Layer 5 of a small transformer language model trained on English Wikipedia (16 layers, counted from 0, width 96).
A neuron's activation on a vector x is SiLU(gate . x) times (in . x), where the dot is the dot product.

Input weights of the MLP neurons that the questions are about. A number n stands for n times 0.0014.
n13 gate: 0 -132 -124 -48 223 -90 -75 -217 8 138 111 -53 313 0 49 203 -128 60 -47 128 -11 187 8 -88 -310 -146 -46 -138 -23 44 127 -213 -79 109 15 19 -222 84 -65 -170 4 -284 -52 -158 193 43 -149 -243 -50 8 -11 -19 38 -199 221 11 50 99 55 114 93 -88 -28 199 205 160 0 75 88 46 -43 92 -15 -131 136 68 -50 -84 -45 -4 -180 19 60 94 198 150 93 83 -183 23 104 176 -121 -77 123 275
n26 gate: -226 43 -170 70 -88 129 31 -27 152 -152 -66 79 -53 246 -32 165 -59 39 -367 -166 -144 51 52 52 230 -262 162 -48 173 -181 4 -8 21 -125 135 -106 33 -204 187 28 -35 -88 209 -114 71 37 68 -125 69 -48 -94 -146 87 -25 -113 -131 -387 79 155 8 -16 -175 128 4 -25 -20 89 -55 221 77 82 -204 55 8 100 -55 16 -56 -79 127 257 -114 24 28 248 -40 198 262 188 -103 -75 57 32 234 -52 56
n31 gate: -104 -12 -50 -56 141 61 -85 99 74 120 154 -4 186 -123 328 8 45 -121 29 -155 282 -214 112 211 157 -158 -88 -58 45 32 179 -343 -306 195 -16 206 -4 -190 -70 -118 28 -143 56 102 94 38 -182 196 -4 -54 57 -277 -41 55 -38 66 75 -74 207 -95 -4 25 51 34 -149 -194 80 28 82 -167 -42 -219 -121 -180 -272 -94 -4 -194 151 -82 -266 227 69 49 80 -108 -42 245 54 -16 48 -68 208 146 67 -29
n92 gate: 147 -3 -46 -47 -244 -85 116 114 153 -111 -191 154 -142 -100 38 58 113 194 -11 -48 118 3 122 -66 -7 -139 0 122 44 -141 -126 -81 -43 14 252 85 -67 17 121 117 -149 -94 125 92 27 -47 52 -112 282 73 -27 -201 -38 -14 -42 -124 -214 -148 0 -80 77 -10 68 124 150 -52 39 130 -130 113 -50 -198 -78 -68 -116 -65 -81 177 -27 -62 119 7 89 -7 49 88 207 141 177 69 -40 -53 27 224 -182 218
n117 gate: 154 -4 -222 -8 -39 -111 35 -79 -20 310 -208 -50 56 43 -58 -85 -116 -69 -104 -132 -252 -4 102 55 -38 -100 -4 267 208 117 -249 83 -133 115 78 85 -20 -90 51 -43 92 119 232 -158 140 284 106 134 40 174 89 175 -73 -185 16 19 -162 -97 108 227 -28 -63 -219 -164 -157 39 64 19 -12 -87 44 118 115 281 209 -112 124 -98 85 -207 -8 81 197 39 -279 233 -56 -37 12 93 -62 4 -101 -95 63 51
n120 gate: 105 12 -414 -12 -197 -37 -135 76 79 100 9 21 -21 -33 108 168 -148 -159 -13 16 38 -29 222 226 -29 168 195 -4 307 133 114 -21 13 -115 -33 -143 -192 -180 -100 198 4 -197 -49 -74 170 30 63 118 161 67 -164 -187 82 -81 -63 -33 -105 -129 -98 -42 233 146 52 -128 -82 208 25 -234 -91 -72 299 217 249 48 4 -86 140 -163 58 -42 -117 -282 -136 -41 -144 -126 -51 -13 -246 -194 48 137 -194 127 72 -58
n128 gate: -26 242 52 -7 -154 14 -36 14 -102 121 -8 130 41 25 -83 -22 18 -82 149 231 293 111 -48 4 18 -179 63 44 -151 -60 22 -55 56 211 -44 -7 -75 48 22 375 21 0 -46 -4 -134 -332 -62 -96 -30 -29 40 11 -248 -71 -233 15 -173 -29 179 47 181 -15 204 48 26 193 -52 -140 -198 -11 78 -106 68 174 -4 -18 -115 153 155 51 -51 -158 -166 -4 134 -11 11 -65 -285 -105 27 131 40 -63 -7 135
n130 gate: -199 166 0 163 110 93 -97 46 -150 241 -99 -22 134 -91 98 165 -40 193 -205 40 172 43 117 40 -53 64 -104 -209 36 109 -92 -89 -98 -57 7 4 -138 91 7 -7 -14 -103 46 197 -119 -57 15 -99 100 -228 -50 48 158 161 30 116 125 203 -254 -149 26 -193 -30 138 8 47 85 -137 -11 -4 175 98 -50 19 -4 4 100 -84 -235 -84 -147 -182 72 334 -71 -70 -163 -49 -29 -36 15 -30 238 18 176 -109
n163 gate: -156 104 -84 117 -38 -85 -63 58 181 8 117 -339 228 56 94 48 0 -181 -42 -186 30 -81 98 68 -52 0 -15 79 148 -36 53 122 244 -33 -176 351 119 83 131 26 37 -51 161 -126 176 101 -132 -110 8 -152 89 88 45 0 84 -82 -244 127 143 23 69 -177 31 77 175 151 -27 -119 55 38 -116 -60 -92 -110 -185 30 115 -23 34 -135 11 26 215 15 -123 -87 -61 -35 30 272 -166 -228 -235 11 160 158
n185 gate: -180 -136 208 13 -3 -194 -24 -89 -175 -31 -167 129 70 -153 160 101 -220 107 -98 -17 -168 30 -227 240 23 10 -170 -7 -20 30 183 -28 67 37 -137 -47 -112 -113 27 17 50 75 -83 -71 51 142 117 187 213 -14 0 80 10 -70 -115 112 142 -24 53 75 -59 -130 117 -38 -99 -86 77 0 36 90 -116 229 13 14 150 81 -150 -113 -105 92 3 -171 -196 -297 -94 -107 -83 -39 -41 20 29 -98 68 -132 107 34
n206 gate: 169 -8 -193 34 63 46 233 157 233 -27 218 -96 56 0 12 -99 169 50 127 -181 183 -95 39 152 57 103 -158 -308 210 -90 -16 24 -72 -126 -167 42 91 -39 46 -65 183 -240 -8 11 112 -68 -43 271 -51 216 -27 -111 -199 -299 83 -228 43 -58 -119 105 -146 -12 -105 -79 4 85 -138 103 -203 99 -175 -187 -19 -81 -207 -165 -63 16 -77 31 -102 27 -54 -153 281 59 35 -89 12 165 -130 -32 -177 -71 86 4
n217 gate: 49 62 85 102 -42 -238 -212 -20 -21 35 18 -14 -89 10 -76 175 103 160 0 -59 -150 -129 -115 -17 238 137 92 -31 24 64 -169 -95 -75 41 10 0 46 70 -80 59 -3 58 -61 82 24 47 -7 -14 -223 116 45 57 -34 -132 116 -7 -11 -156 -75 -122 11 80 -40 185 126 -97 -135 45 -22 -109 -39 10 -7 -264 51 -34 212 -289 55 -135 -161 51 206 374 39 -46 -124 94 108 -117 201 89 38 -28 281 -24
n266 gate: -146 29 133 -132 291 -17 -126 156 94 132 252 38 78 55 -122 21 -189 -117 -195 46 9 -208 30 119 145 29 60 -68 -21 -21 -197 9 -35 -75 -17 -113 91 162 34 -223 0 -272 -173 -163 105 -92 -111 124 17 -60 -25 -125 201 -52 108 -139 215 -89 -391 174 43 -127 -137 -26 -4 42 65 113 -62 86 -35 123 50 212 -173 42 -229 30 -290 -64 -47 71 -75 306 113 288 -78 111 -217 193 -147 214 63 -262 231 -136
n300 gate: -83 72 133 74 162 129 140 -32 66 -76 -10 52 -47 56 -69 49 91 42 -54 -29 -30 -148 -7 79 -35 -39 67 33 84 -19 30 124 -193 -84 -260 -26 88 -89 125 251 -110 31 -38 263 -78 7 -166 -23 -50 219 -81 -50 263 24 144 23 -217 -72 128 -82 30 -16 24 44 -119 99 -211 -149 -213 84 108 -76 -90 -45 59 13 -34 -73 124 -125 -3 -107 -195 -104 71 -130 90 3 -56 36 -228 47 -202 33 73 16
n363 gate: -115 112 -83 282 -232 46 -223 11 8 -8 -154 27 -116 -58 280 127 -62 23 -92 27 -177 -214 98 133 88 -245 -163 0 177 15 142 -99 52 123 -195 -31 -56 -20 -47 46 -180 66 159 12 -78 36 -4 -32 32 -35 89 127 15 -112 -135 167 -47 19 236 4 -36 -59 -130 -20 8 55 56 277 139 -222 -32 184 4 146 65 235 16 160 -197 -129 118 -146 -93 131 -64 -308 274 -33 203 -12 102 108 -8 150 166 43
n375 gate: -206 69 -56 -171 135 -213 -200 -134 -69 -74 -38 9 123 -147 -78 -27 55 -240 -76 32 -176 9 37 167 357 91 -70 -334 18 -103 33 145 -14 68 295 159 203 130 207 142 5 -126 -292 164 353 -57 -70 369 104 19 32 -179 -292 19 -342 317 42 110 -9 -134 -84 -125 101 -28 57 -116 0 -9 97 131 -57 -157 -122 -19 82 -173 -160 60 -119 -138 135 -68 -210 9 -236 154 -28 0 -51 18 -155 -85 0 -117 261 324
n13 in: 41 -55 67 -104 -48 220 73 142 -103 -218 -96 36 242 -7 191 -123 189 94 98 7 63 159 -30 -100 -159 -101 -154 -37 -102 107 -141 -78 -140 65 51 33 -155 -144 -99 -66 -14 139 68 36 91 -65 -11 -22 23 -186 145 146 -84 -83 168 -70 -209 -29 64 306 -60 -199 46 -41 -30 -203 274 22 173 -150 76 66 188 107 46 -4 -49 -144 -44 158 304 -47 -106 36 -49 89 75 -19 -151 26 -182 253 58 -101 -60 107
n26 in: -46 -83 21 126 -116 92 -151 182 -185 123 51 -117 57 -209 -45 -38 -34 -106 21 -346 116 10 49 74 -41 220 -71 46 55 -37 275 -251 148 45 -220 -24 -150 11 35 38 -188 -95 -51 -31 -66 51 14 109 100 11 34 171 -103 -190 -64 38 64 -157 -75 38 21 0 207 57 58 -140 121 7 26 82 -125 -66 -253 -134 18 -265 160 80 -45 185 -49 17 -141 83 75 99 -67 0 -70 111 -15 -4 3 127 130 -7
n31 in: 61 -19 76 128 57 22 -104 -221 4 154 -305 -130 -73 97 37 -200 -159 -166 19 -74 -136 118 -79 34 151 148 8 -174 -15 69 182 160 -12 -122 86 -92 -42 -79 -247 -197 96 -43 -135 174 -63 -70 102 61 -11 205 178 65 15 -8 -244 105 201 243 -58 -169 -84 -15 70 -246 -93 -53 54 26 63 11 -135 -105 33 27 208 -100 50 263 -19 -161 178 -144 30 48 -149 159 19 43 87 138 39 247 -82 -49 -72 132
n92 in: -16 41 -13 -134 -247 -62 63 105 -96 125 -153 129 -170 -35 -82 -82 38 -69 88 -47 -10 22 35 -61 9 -47 266 51 97 -52 -171 132 49 -6 130 -109 -81 176 73 35 41 -110 31 138 -44 -139 -96 -35 52 138 -13 -81 53 -72 45 -111 -106 -184 0 -118 87 16 126 150 -204 16 -162 -101 -143 36 46 16 41 -113 90 60 -243 -70 38 95 128 -31 160 6 -58 -32 -6 206 195 32 -10 200 -117 100 -222 19
n117 in: 120 -176 -11 -14 201 -43 255 64 -129 244 -42 -142 -8 15 66 174 -160 4 4 -121 119 137 -186 118 90 123 105 78 76 203 -37 172 0 58 -376 170 -34 11 -66 -48 177 -47 -29 -116 117 -233 115 -63 203 157 -102 109 7 -76 -34 -309 205 -29 98 37 82 -125 -257 -253 27 -52 -90 15 -54 -45 45 -115 69 88 -8 80 -124 152 40 -26 112 -7 -26 73 -196 49 -184 15 89 132 62 -4 -33 -71 30 -59
n120 in: 83 46 80 -112 155 73 74 -314 0 -43 37 32 -169 93 0 7 -109 42 -117 110 25 -38 -79 -29 -112 -46 -105 -90 -70 -93 282 -76 -85 77 132 -109 -48 -18 78 -53 -70 251 80 -67 163 -107 -43 -14 98 -170 95 -255 -155 4 47 -61 76 7 146 75 83 14 197 351 -100 -50 29 -95 -26 192 -26 -14 196 -246 49 148 131 -133 -131 -14 -25 -267 7 -14 -47 98 33 -45 -172 120 -52 -18 -39 -210 173 175
n128 in: -25 -131 -51 -21 -97 -63 -284 48 61 -29 -100 53 29 -281 -53 28 -204 157 55 -11 186 143 25 -186 10 133 29 -207 109 -90 54 43 -154 -67 100 126 -87 104 50 -56 -59 -135 17 18 -293 33 -100 43 40 7 91 51 -32 204 -72 -14 -18 18 11 128 -260 7 -92 -25 243 -36 36 -123 -74 134 -69 -25 94 -115 -123 28 58 0 39 -64 326 -122 60 -109 -131 -115 -130 -22 -300 -99 60 -18 194 198 43 150
n130 in: 143 -7 84 57 219 -223 0 96 -90 24 126 143 -389 76 -75 132 -106 156 -92 79 -55 74 0 -211 37 -115 -39 28 34 157 -52 -157 21 61 -28 41 -39 3 -89 222 41 69 -7 37 -24 -246 135 70 -98 101 112 -217 -61 99 -80 213 -21 -21 -124 204 -70 -69 64 -60 -50 -55 67 -37 -155 81 0 48 -10 122 -79 119 -88 -45 68 31 -188 -27 133 20 18 -223 -115 -169 145 65 47 103 195 189 143 -3
n163 in: -89 73 -198 110 37 3 53 3 119 77 26 -20 223 -62 65 -75 -109 -14 43 -76 -154 25 83 23 14 39 72 -97 17 82 57 17 -20 -58 -76 0 240 -11 127 -140 -39 -36 -55 0 20 -26 -28 -40 35 -54 139 -20 -87 -78 49 -59 -157 -42 -38 147 204 -71 35 6 38 102 -216 53 -124 -144 107 85 -103 132 -124 73 187 108 50 -116 3 -83 28 50 20 -112 55 21 -139 185 -47 -169 -48 3 203 59
n185 in: 84 17 35 -44 -140 129 103 50 87 -38 18 34 156 131 141 102 260 34 18 -82 -146 -81 234 188 -241 -31 -212 -14 0 -37 196 120 57 -208 -80 -102 43 -80 55 206 27 4 67 -44 114 -126 3 -28 71 -4 -21 53 -55 -68 -137 7 -109 -131 -60 128 42 -166 76 188 -86 246 152 -267 22 169 -60 -14 -10 43 -153 -157 -180 10 -31 90 -21 -54 -41 -38 67 25 -67 29 49 -151 33 4 27 -81 158 -347
n206 in: 104 221 114 -220 -267 -79 -3 51 -53 120 -73 -91 0 -127 211 80 150 -62 54 45 -64 62 78 60 138 80 151 -89 28 102 32 4 102 156 -144 -80 65 -89 74 -66 17 -204 -86 87 -28 66 46 -96 14 -107 184 -162 -98 90 14 -49 75 130 -166 152 -32 -21 -205 166 11 -78 151 -59 26 -222 94 81 38 -294 -67 -49 -68 92 17 -35 -71 -83 66 -174 -11 189 54 -206 251 -304 -133 -87 -98 -29 50 -92
n217 in: -185 3 195 40 89 28 -99 119 117 41 75 97 -39 -50 13 -84 -115 -87 151 25 -98 -22 136 70 231 6 -131 -108 -3 -308 -102 26 6 90 242 34 135 184 -19 -103 0 83 0 -6 59 -101 -25 -48 0 67 127 87 193 65 26 -88 -271 151 -55 57 -29 -50 242 168 -16 16 26 -9 -46 96 142 85 -52 131 149 -78 -48 -133 22 16 19 -155 22 -47 -10 -61 -26 -33 -170 81 -17 26 87 -144 -111 98
n266 in: -168 34 43 41 39 170 68 74 124 46 -24 -73 -8 27 173 -61 8 148 -99 65 -128 472 -50 -31 68 216 16 -93 106 -15 97 -160 -139 296 -116 129 -118 167 12 -38 -106 8 8 27 54 -56 -182 218 -263 -226 -99 12 -91 4 51 4 -43 -227 217 19 -106 50 -144 -142 108 -66 -35 190 -73 16 -20 -15 -79 -353 20 217 -35 23 172 -108 -117 61 -198 8 -59 -125 259 93 97 -11 -214 -52 -27 106 23 35
n300 in: 99 -29 20 0 16 76 86 6 -20 133 -14 170 17 214 -36 141 67 64 156 42 -23 118 -91 114 -181 -3 7 -98 89 -97 62 102 84 89 -165 178 -63 235 -23 77 -165 -198 6 64 -23 -161 85 -128 212 -62 -179 116 131 -50 20 61 -13 -191 -33 -250 -76 39 -229 -13 127 10 -106 6 14 3 23 175 57 61 -54 -109 -13 280 100 3 -101 -70 -83 128 -89 -89 99 105 -72 71 44 43 -174 112 92 42
n363 in: -68 189 -207 -3 148 72 -135 13 -94 148 10 30 7 -227 170 79 -13 -69 -10 20 34 33 0 -13 33 -26 -82 24 244 -26 125 -17 -41 -79 -50 99 17 -138 -10 255 -49 88 -111 20 -166 -42 -141 -145 -82 -61 -76 -215 99 -24 -3 -27 -135 -10 -21 312 -7 -161 125 171 10 80 -92 63 -150 -238 -3 27 -298 17 18 -56 -37 -74 63 37 142 -135 59 83 20 -227 95 70 -147 -139 130 117 3 -17 -64 -70
n375 in: -200 55 13 25 -91 -55 4 -25 13 181 -36 -106 132 90 -193 -97 17 97 128 -64 -177 177 -52 375 97 156 -83 -277 135 -112 109 -79 -102 55 77 127 207 259 180 -230 17 -9 79 -297 -154 120 65 339 39 56 216 -123 106 119 -57 90 122 -13 -194 39 -22 13 219 215 107 -39 -105 -144 -409 -17 -212 4 59 18 140 166 -158 194 -98 4 100 -72 -174 81 175 -91 118 72 -39 -192 -248 -128 47 209 -117 168

Each question shows a token from some text and the vector x that enters the MLP there. A number n stands for n times 0.0062.

" m": 53 -104 -24 112 -2 1 130 78 8 -34 299 -79 -26 1 -32 6 -173 -18 -108 1 -32 8 -92 -92 14 170 13 -85 -121 -50 144 -93 -100 75 -187 -110 52 195 -123 -52 -70 40 -101 -97 62 -137 69 -275 51 82 -196 59 -26 14 -111 77 -67 -93 -227 19 -149 17 -214 52 -119 113 78 120 -54 -97 95 17 -186 -100 151 -48 17 -31 -10 17 190 -13 205 123 -296 -24 -19 -47 -56 14 -166 63 1 -19 -123 -157
Which three neurons fire most, strongest first? n266, n375, n130

" t": 1 -85 -26 -59 83 -69 89 -6 13 -18 312 15 -117 -174 29 -24 -17 -110 -38 28 81 77 -168 -130 -86 7 22 -61 -182 -4 70 -224 40 -13 -118 -141 107 11 44 -53 -16 103 -71 -102 32 -135 -15 -164 173 70 -161 78 -74 8 -33 43 -47 -88 -145 36 -280 100 -164 60 -217 65 68 -37 -124 -155 106 63 -61 -65 215 -178 109 -15 13 37 94 17 110 47 -180 36 53 41 -60 -67 -280 -27 -125 91 -180 -92
The most active neuron and its activation: n375, at about 0.3

" to": 31 -11 -38 -279 58 -64 250 -97 -36 -185 68 134 115 178 43 -149 135 -36 -154 19 -27 -148 -135 -111 -119 114 -72 65 -151 19 92 -56 -95 26 -79 4 157 87 54 77 149 164 -39 -50 -130 -148 -149 -228 44 99 -4 -129 17 42 -182 56 -4 47 10 -6 -222 13 -43 -55 -58 171 -90 3 -125 -58 72 -66 -82 -30 186 -104 -194 31 78 105 89 81 175 111 -168 98 -10 -8 -116 -116 -193 -45 -37 55 -91 -272
The most active neuron and its activation: n26, at about 0.56

"ven": -31 -47 -39 -9 -77 -76 240 -52 220 16 83 -97 -49 217 86 -52 1 193 -59 226 -31 126 -33 -52 -109 16 -169 -34 -166 -237 15 -149 -57 -16 147 -247 143 62 5 -152 166 26 -65 -70 -69 -130 76 31 -83 -27 71 112 5 -43 -120 -3 -21 -98 1 -40 -160 82 77 20 -44 228 -124 173 -92 -60 40 94 -107 -49 153 -241 -53 1 193 131 10 34 268 44 -162 -74 -12 -114 -189 110 -13 -218 105 -52 -32 90
The most active neuron and its activation: n26, at about 0.46

"y": 138 119 -11 52 44 -116 227 -159 92 -49 196 97 224 -91 -92 -138 -1 -109 -13 42 -33 -83 -51 -182 -52 96 88 -60 -154 286 136 -113 150 -178 -12 -147 116 25 74 -43 10 62 -123 -49 142 -49 7 -221 138 -21 184 53 -69 -21 -64 187 -87 -5 37 -142 -119 -165 -184 -66 -141 3 21 -86 -100 -80 -37 -29 -6 20 -21 97 -82 -16 86 160 -36 -49 21 -144 -47 116 -77 -130 -244 -249 26 -54 146 -66 -297 48
Which neuron lights up most? n266

"ian": 10 67 -241 -9 -171 101 -147 -109 5 -126 136 37 177 -65 -115 112 140 86 -13 81 36 134 100 56 177 -38 45 -28 -120 -6 182 -13 32 52 -196 -23 175 104 90 119 -31 -1 159 -219 -13 -259 73 -94 -194 -21 146 -15 2 40 -98 -62 -39 -163 -57 -114 -133 -111 227 67 40 -96 -37 27 -44 -81 164 -44 -8 18 84 -34 -64 81 279 174 83 -27 37 -22 9 -256 -202 -204 37 -252 -57 -170 175 32 -144 16
The most active neuron and its activation: n128, at about 4.5

" l": -10 -183 -14 5 -28 -155 149 -26 7 -88 294 -93 21 -38 12 97 -37 -58 -97 -16 -98 -70 -128 -149 -46 -115 22 -91 -91 -191 67 -109 -116 62 -107 -27 124 182 -84 -18 -12 120 -125 -63 -18 -27 29 -116 57 70 -137 25 33 45 -121 93 -231 -152 -209 -44 -197 20 -181 121 -88 31 144 42 1 -88 116 -2 -13 -115 197 -155 40 65 -5 98 89 49 91 210 -287 -106 71 -109 -129 -16 -206 55 16 -55 -212 -32
The most active neuron and its activation: n217, at about 0.28

"v": 146 11 -67 4 150 112 -32 -20 60 -199 -15 -160 36 -27 -97 124 -79 52 -149 208 -40 -3 76 -294 -262 154 5 -86 -138 44 172 -56 -94 22 -92 -128 221 188 165 -91 -68 75 22 81 -80 -30 104 110 128 72 10 17 -122 -16 46 -109 -35 42 -146 -104 12 193 -80 -46 -91 -39 -26 -234 -65 -114 -78 131 156 -73 105 68 95 232 21 100 4 28 121 34 -241 41 5 -203 70 143 -164 -3 30 38 -221 -46
Which two neurons fire most, strongest first? n363, n217

"ans": -65 -198 -22 -78 -5 198 176 -43 -59 -58 61 222 -66 -173 44 -179 -111 55 -28 -103 64 -188 -99 35 6 191 151 -76 -91 -18 46 -70 -45 25 76 -31 61 55 222 -1 -57 -69 -251 -95 -113 -23 -73 -97 184 14 22 85 83 -176 19 316 -100 -196 55 -74 -174 -23 -175 129 -90 -19 -45 81 -10 -53 -22 -61 -95 -176 148 193 158 -108 156 -90 194 52 169 -35 -35 6 89 -124 -59 -34 108 -207 25 -85 -123 39
Which two neurons fire most, strongest first? n130, n92

"ing": 50 54 136 -20 127 -93 98 28 66 -49 -132 110 229 128 249 -290 -160 -18 -62 36 -141 11 -15 -265 4 10 -116 -145 -265 11 42 -158 62 -66 217 -175 197 175 -61 6 177 -37 -68 -46 28 -164 56 14 81 48 -151 4 39 13 -50 14 2 -229 49 -69 -143 -89 -150 -27 -135 7 -180 74 -100 -186 105 -57 -6 -102 152 -168 63 47 -34 1 140 30 63 -74 -121 -151 -137 23 -187 -34 1 -216 79 -75 -138 -49
Which two neurons fire most, strongest first? n26, n206

" s": 52 -107 -59 -16 -98 -11 90 67 56 -213 148 32 22 -55 -33 94 -68 -130 -96 -105 -56 -70 -100 -142 -34 51 -121 -70 -99 30 -2 -138 -129 -9 -178 -153 155 108 -42 96 76 76 -118 -68 -39 -115 131 -284 53 142 -175 30 12 78 -91 120 -151 12 -170 -116 -161 22 -161 112 -208 75 41 -23 -32 -28 -33 217 -80 -75 252 -122 67 -39 54 49 76 -92 181 24 -200 32 83 -7 -182 -91 -278 67 -68 35 -73 -139
Which three neurons fire most, strongest first? n300, n375, n266

".2": 66 82 -31 111 83 -12 -35 37 -10 26 149 -49 243 4 183 -4 -12 139 -142 129 7 -226 -105 -326 -20 123 -5 -36 -149 -98 -92 -33 112 -169 23 -281 64 160 139 67 72 54 -44 -146 -62 -94 -140 -108 133 12 -59 -166 -98 -200 -157 96 -131 -8 -34 -27 -150 80 -202 47 -50 -38 88 28 10 -53 27 205 -94 25 112 -127 -64 -47 111 -34 193 106 202 72 -110 -32 2 -127 -35 53 -171 -15 -32 45 -226 -174
Which neuron lights up most? n375

" ex": 74 -189 -95 -115 -5 -93 102 -97 -90 -115 123 7 -96 89 -46 -80 -173 -98 -42 -121 37 -88 -175 -84 76 100 -88 25 -209 -62 125 -20 -147 -159 -172 -155 199 91 -15 -39 -37 186 -32 62 -168 -1 174 -76 46 -8 -123 46 -33 -34 28 47 27 -74 -191 1 -241 -110 -163 63 -135 89 -47 -94 92 -16 89 -118 -93 -16 95 -150 -33 61 161 186 101 124 -38 -7 -179 18 114 -121 -50 -169 -253 -19 -16 -26 -196 -60
Which two neurons fire most, strongest first? n266, n163

" ra": 35 -10 -185 -46 105 -90 27 -114 120 -11 232 22 7 130 -23 79 -7 -26 -14 -89 41 63 -29 -7 -55 131 43 23 -318 -24 204 33 -159 99 -271 -135 186 91 -8 -181 4 71 -217 -96 -58 -36 73 -48 -71 125 -85 29 49 98 -272 113 -20 -173 -73 -5 -95 75 -58 192 32 194 -5 51 47 -112 115 17 -50 -79 29 -225 23 120 17 39 40 106 227 81 -220 8 68 -94 34 62 -167 23 7 76 -193 -106
Which three neurons fire most, strongest first? n92, n128, n120

"ar": -63 8 13 -58 52 -2 -42 -115 -15 -219 312 -139 121 23 -22 60 103 -108 -188 83 -92 69 -83 -127 -135 24 121 -104 -40 247 194 -111 29 -92 -101 -119 116 18 29 -136 104 33 -157 29 6 13 -76 -268 161 -4 14 -14 -5 -280 -110 161 -12 -304 -56 188 117 -31 4 52 13 68 103 15 -30 110 62 -12 -90 36 128 1 35 76 70 133 154 6 210 -8 -197 22 -138 -132 27 -12 -100 -177 73 -66 -74 55
Which three neurons fire most, strongest first? n163, n13, n185

" T": -68 0 23 12 137 55 4 -75 -60 -70 317 84 -90 -205 9 -69 -40 -147 -44 108 205 -57 -161 -144 -117 -7 20 -52 -129 -48 82 -175 13 54 -81 -93 108 15 44 17 -54 123 3 -39 37 -170 32 -45 165 192 -34 218 -52 11 -2 42 2 -90 -223 -38 -202 91 -109 23 -196 -2 -93 -22 -6 -235 69 41 -44 -133 135 -99 33 -5 18 26 35 26 174 31 -44 -79 133 55 -49 -38 -310 -77 -14 26 -201 -26
The most active neuron and its activation: n185, at about 0.41

" a": 56 -91 2 -126 76 61 225 -54 106 -68 231 150 -51 92 21 -117 -133 -82 -102 -33 -66 -139 -47 -68 108 -16 2 -181 -364 -69 55 -108 -131 -40 -163 79 189 41 -14 162 29 52 -76 -25 144 -73 13 -193 72 122 -131 -34 -23 -23 -201 198 -103 -71 -100 -17 -100 65 32 1 -160 144 -163 -22 -4 -219 38 170 -81 -85 193 -115 -111 40 6 60 18 -10 190 96 -90 -25 -17 -125 -40 -80 -215 -26 21 60 -164 -38
The most active neuron and its activation: n300, at about 0.77

",": 149 21 205 -36 147 141 32 -179 54 -196 69 38 52 56 27 -75 -76 -146 -71 72 48 -142 -221 -131 61 92 -69 26 -145 -69 47 -162 -7 -54 37 -106 98 39 69 -70 -25 82 -53 -117 -67 -163 5 -156 128 3 -157 -22 22 -227 -21 45 -173 -6 -148 -72 -217 43 -208 -23 -128 0 -161 9 -29 -258 -26 -2 -49 -177 146 -100 -210 -88 90 176 35 -138 118 204 -149 1 -40 -117 71 -19 -9 -57 -17 190 -105 15
Which two neurons fire most, strongest first? n375, n163

"tern": -10 -195 -23 -20 -135 221 11 29 -3 -175 101 -126 55 87 53 35 10 97 -87 44 13 116 -58 37 -124 273 69 22 -358 -25 222 28 25 16 109 -188 263 4 60 35 -51 114 118 -47 -110 -118 156 -192 181 67 94 -109 -142 -143 -10 24 -113 -84 89 -115 -165 -67 143 46 -121 101 -21 -43 148 -46 195 -22 -34 -28 32 -123 73 -29 -71 22 163 28 76 132 -56 17 23 -153 19 26 -189 -41 176 39 -172 -211
Which neuron lights up most? n26

" the": 120 -122 137 -93 -137 113 145 -3 41 -131 185 54 -85 17 -1 -271 -103 -213 -164 2 -35 -39 -81 -53 113 50 -93 -68 -243 -47 54 -142 -141 -108 16 29 95 -67 -28 84 -36 34 -112 -127 66 -253 -39 -84 53 40 -156 78 -16 44 -150 36 -119 -34 -85 -102 -99 -29 -97 78 -120 145 -59 -23 9 -323 49 137 9 -127 166 -75 -72 -17 20 167 71 -22 112 124 -6 53 -25 -234 16 0 -171 -129 34 96 -218 -80
The most active neuron and its activation: n163, at about 0.2

" form": 196 -190 -189 135 31 35 -92 -80 46 -35 129 75 -55 25 110 156 -43 -224 -128 -61 33 7 -196 62 -12 154 -34 -97 -259 -10 214 -188 -130 -11 120 -67 154 2 224 -202 -33 -28 -9 -77 -66 -30 -14 -71 102 94 -151 11 -129 -12 33 145 52 37 -121 83 -117 -91 -70 83 -45 185 -118 -14 -65 -72 140 -67 37 -32 145 -97 43 -145 159 -16 92 48 187 -36 -211 -1 55 -192 -243 30 -160 46 73 46 -66 -59
The most active neuron and its activation: n120, at about 1.8

"ial": 175 -144 -145 111 -101 -39 103 -259 130 -105 154 166 242 41 176 31 -102 78 -2 -1 -149 -99 -113 -49 161 -20 -157 -171 -225 160 130 -136 -136 -133 61 21 70 72 -35 -51 -38 -3 -107 -52 -35 -110 130 -147 -18 108 271 -154 -66 -42 -63 61 70 -84 130 -87 -154 -72 -185 -92 -196 -120 2 -119 -75 -103 165 -21 -113 -132 38 -124 195 37 7 -32 -34 -6 85 73 90 49 100 -111 13 -29 -14 -10 234 -47 -85 22
Which neuron lights up most? n31

"ist": -58 -37 -93 -159 -53 98 -36 -258 -94 12 152 -37 44 -91 0 -59 -183 30 -126 -48 43 -80 14 -122 -152 -117 -14 -34 -116 104 168 -179 -30 -49 59 -149 158 106 129 -212 -151 -25 77 48 24 -106 16 -239 -73 36 76 -96 -187 -89 -18 -49 44 -235 74 -65 -39 85 -170 220 -33 -25 83 -88 -33 -92 182 -41 175 -58 123 -82 208 64 263 25 262 -60 133 -55 -21 -173 14 61 88 103 -110 -146 -17 214 -59 -99
The most active neuron and its activation: n92, at about 0.49

" se": 39 -17 -72 0 202 205 127 -85 48 52 206 -19 19 -4 -23 263 30 -157 -116 -79 11 17 -43 -87 23 140 19 -94 -338 -54 72 -258 -147 76 -216 24 122 16 79 -47 4 78 -43 -5 46 -106 126 -2 57 83 -168 -118 -93 -53 2 83 -136 -56 -121 16 -167 -99 -25 -29 -91 195 47 -30 0 -159 71 159 -49 -52 149 -154 -17 -66 72 168 -17 -2 123 -126 -263 8 -52 -25 -164 -179 -183 17 -62 3 -126 -186
The most active neuron and its activation: n120, at about 0.57

" pl": -125 -66 -78 109 25 -80 174 38 58 -106 287 -139 -21 110 26 19 -85 -36 -175 -151 119 -101 -65 -55 -145 -62 -124 -96 -186 32 77 -30 -58 10 -104 -15 134 137 58 64 -104 46 -23 -72 -89 -36 48 -68 60 102 1 -28 -78 -24 -61 158 -30 88 -109 -2 -125 61 -218 100 -11 135 118 -14 -14 -136 135 181 -185 -110 152 -53 53 -95 43 63 229 209 117 210 -193 -81 136 -80 -244 107 -125 -185 -203 45 -116 -12
The most active neuron and its activation: n163, at about 2.3

" B": 0 -5 95 108 114 44 83 97 83 -87 192 6 14 -62 -55 -47 -117 -204 -114 57 60 -92 -42 -119 -74 -8 -36 -22 -154 -68 103 -109 -73 239 -75 -148 71 52 -45 107 -18 129 5 -53 57 -93 -4 -66 147 200 -36 39 -68 -6 -90 33 -29 -202 -365 -25 -135 66 -57 18 -113 -10 -100 -42 22 -211 18 150 -123 -205 144 6 150 73 57 152 61 11 118 118 -128 -7 103 -42 -90 -63 -240 34 89 9 -172 -23
The most active neuron and its activation: n185, at about 0.21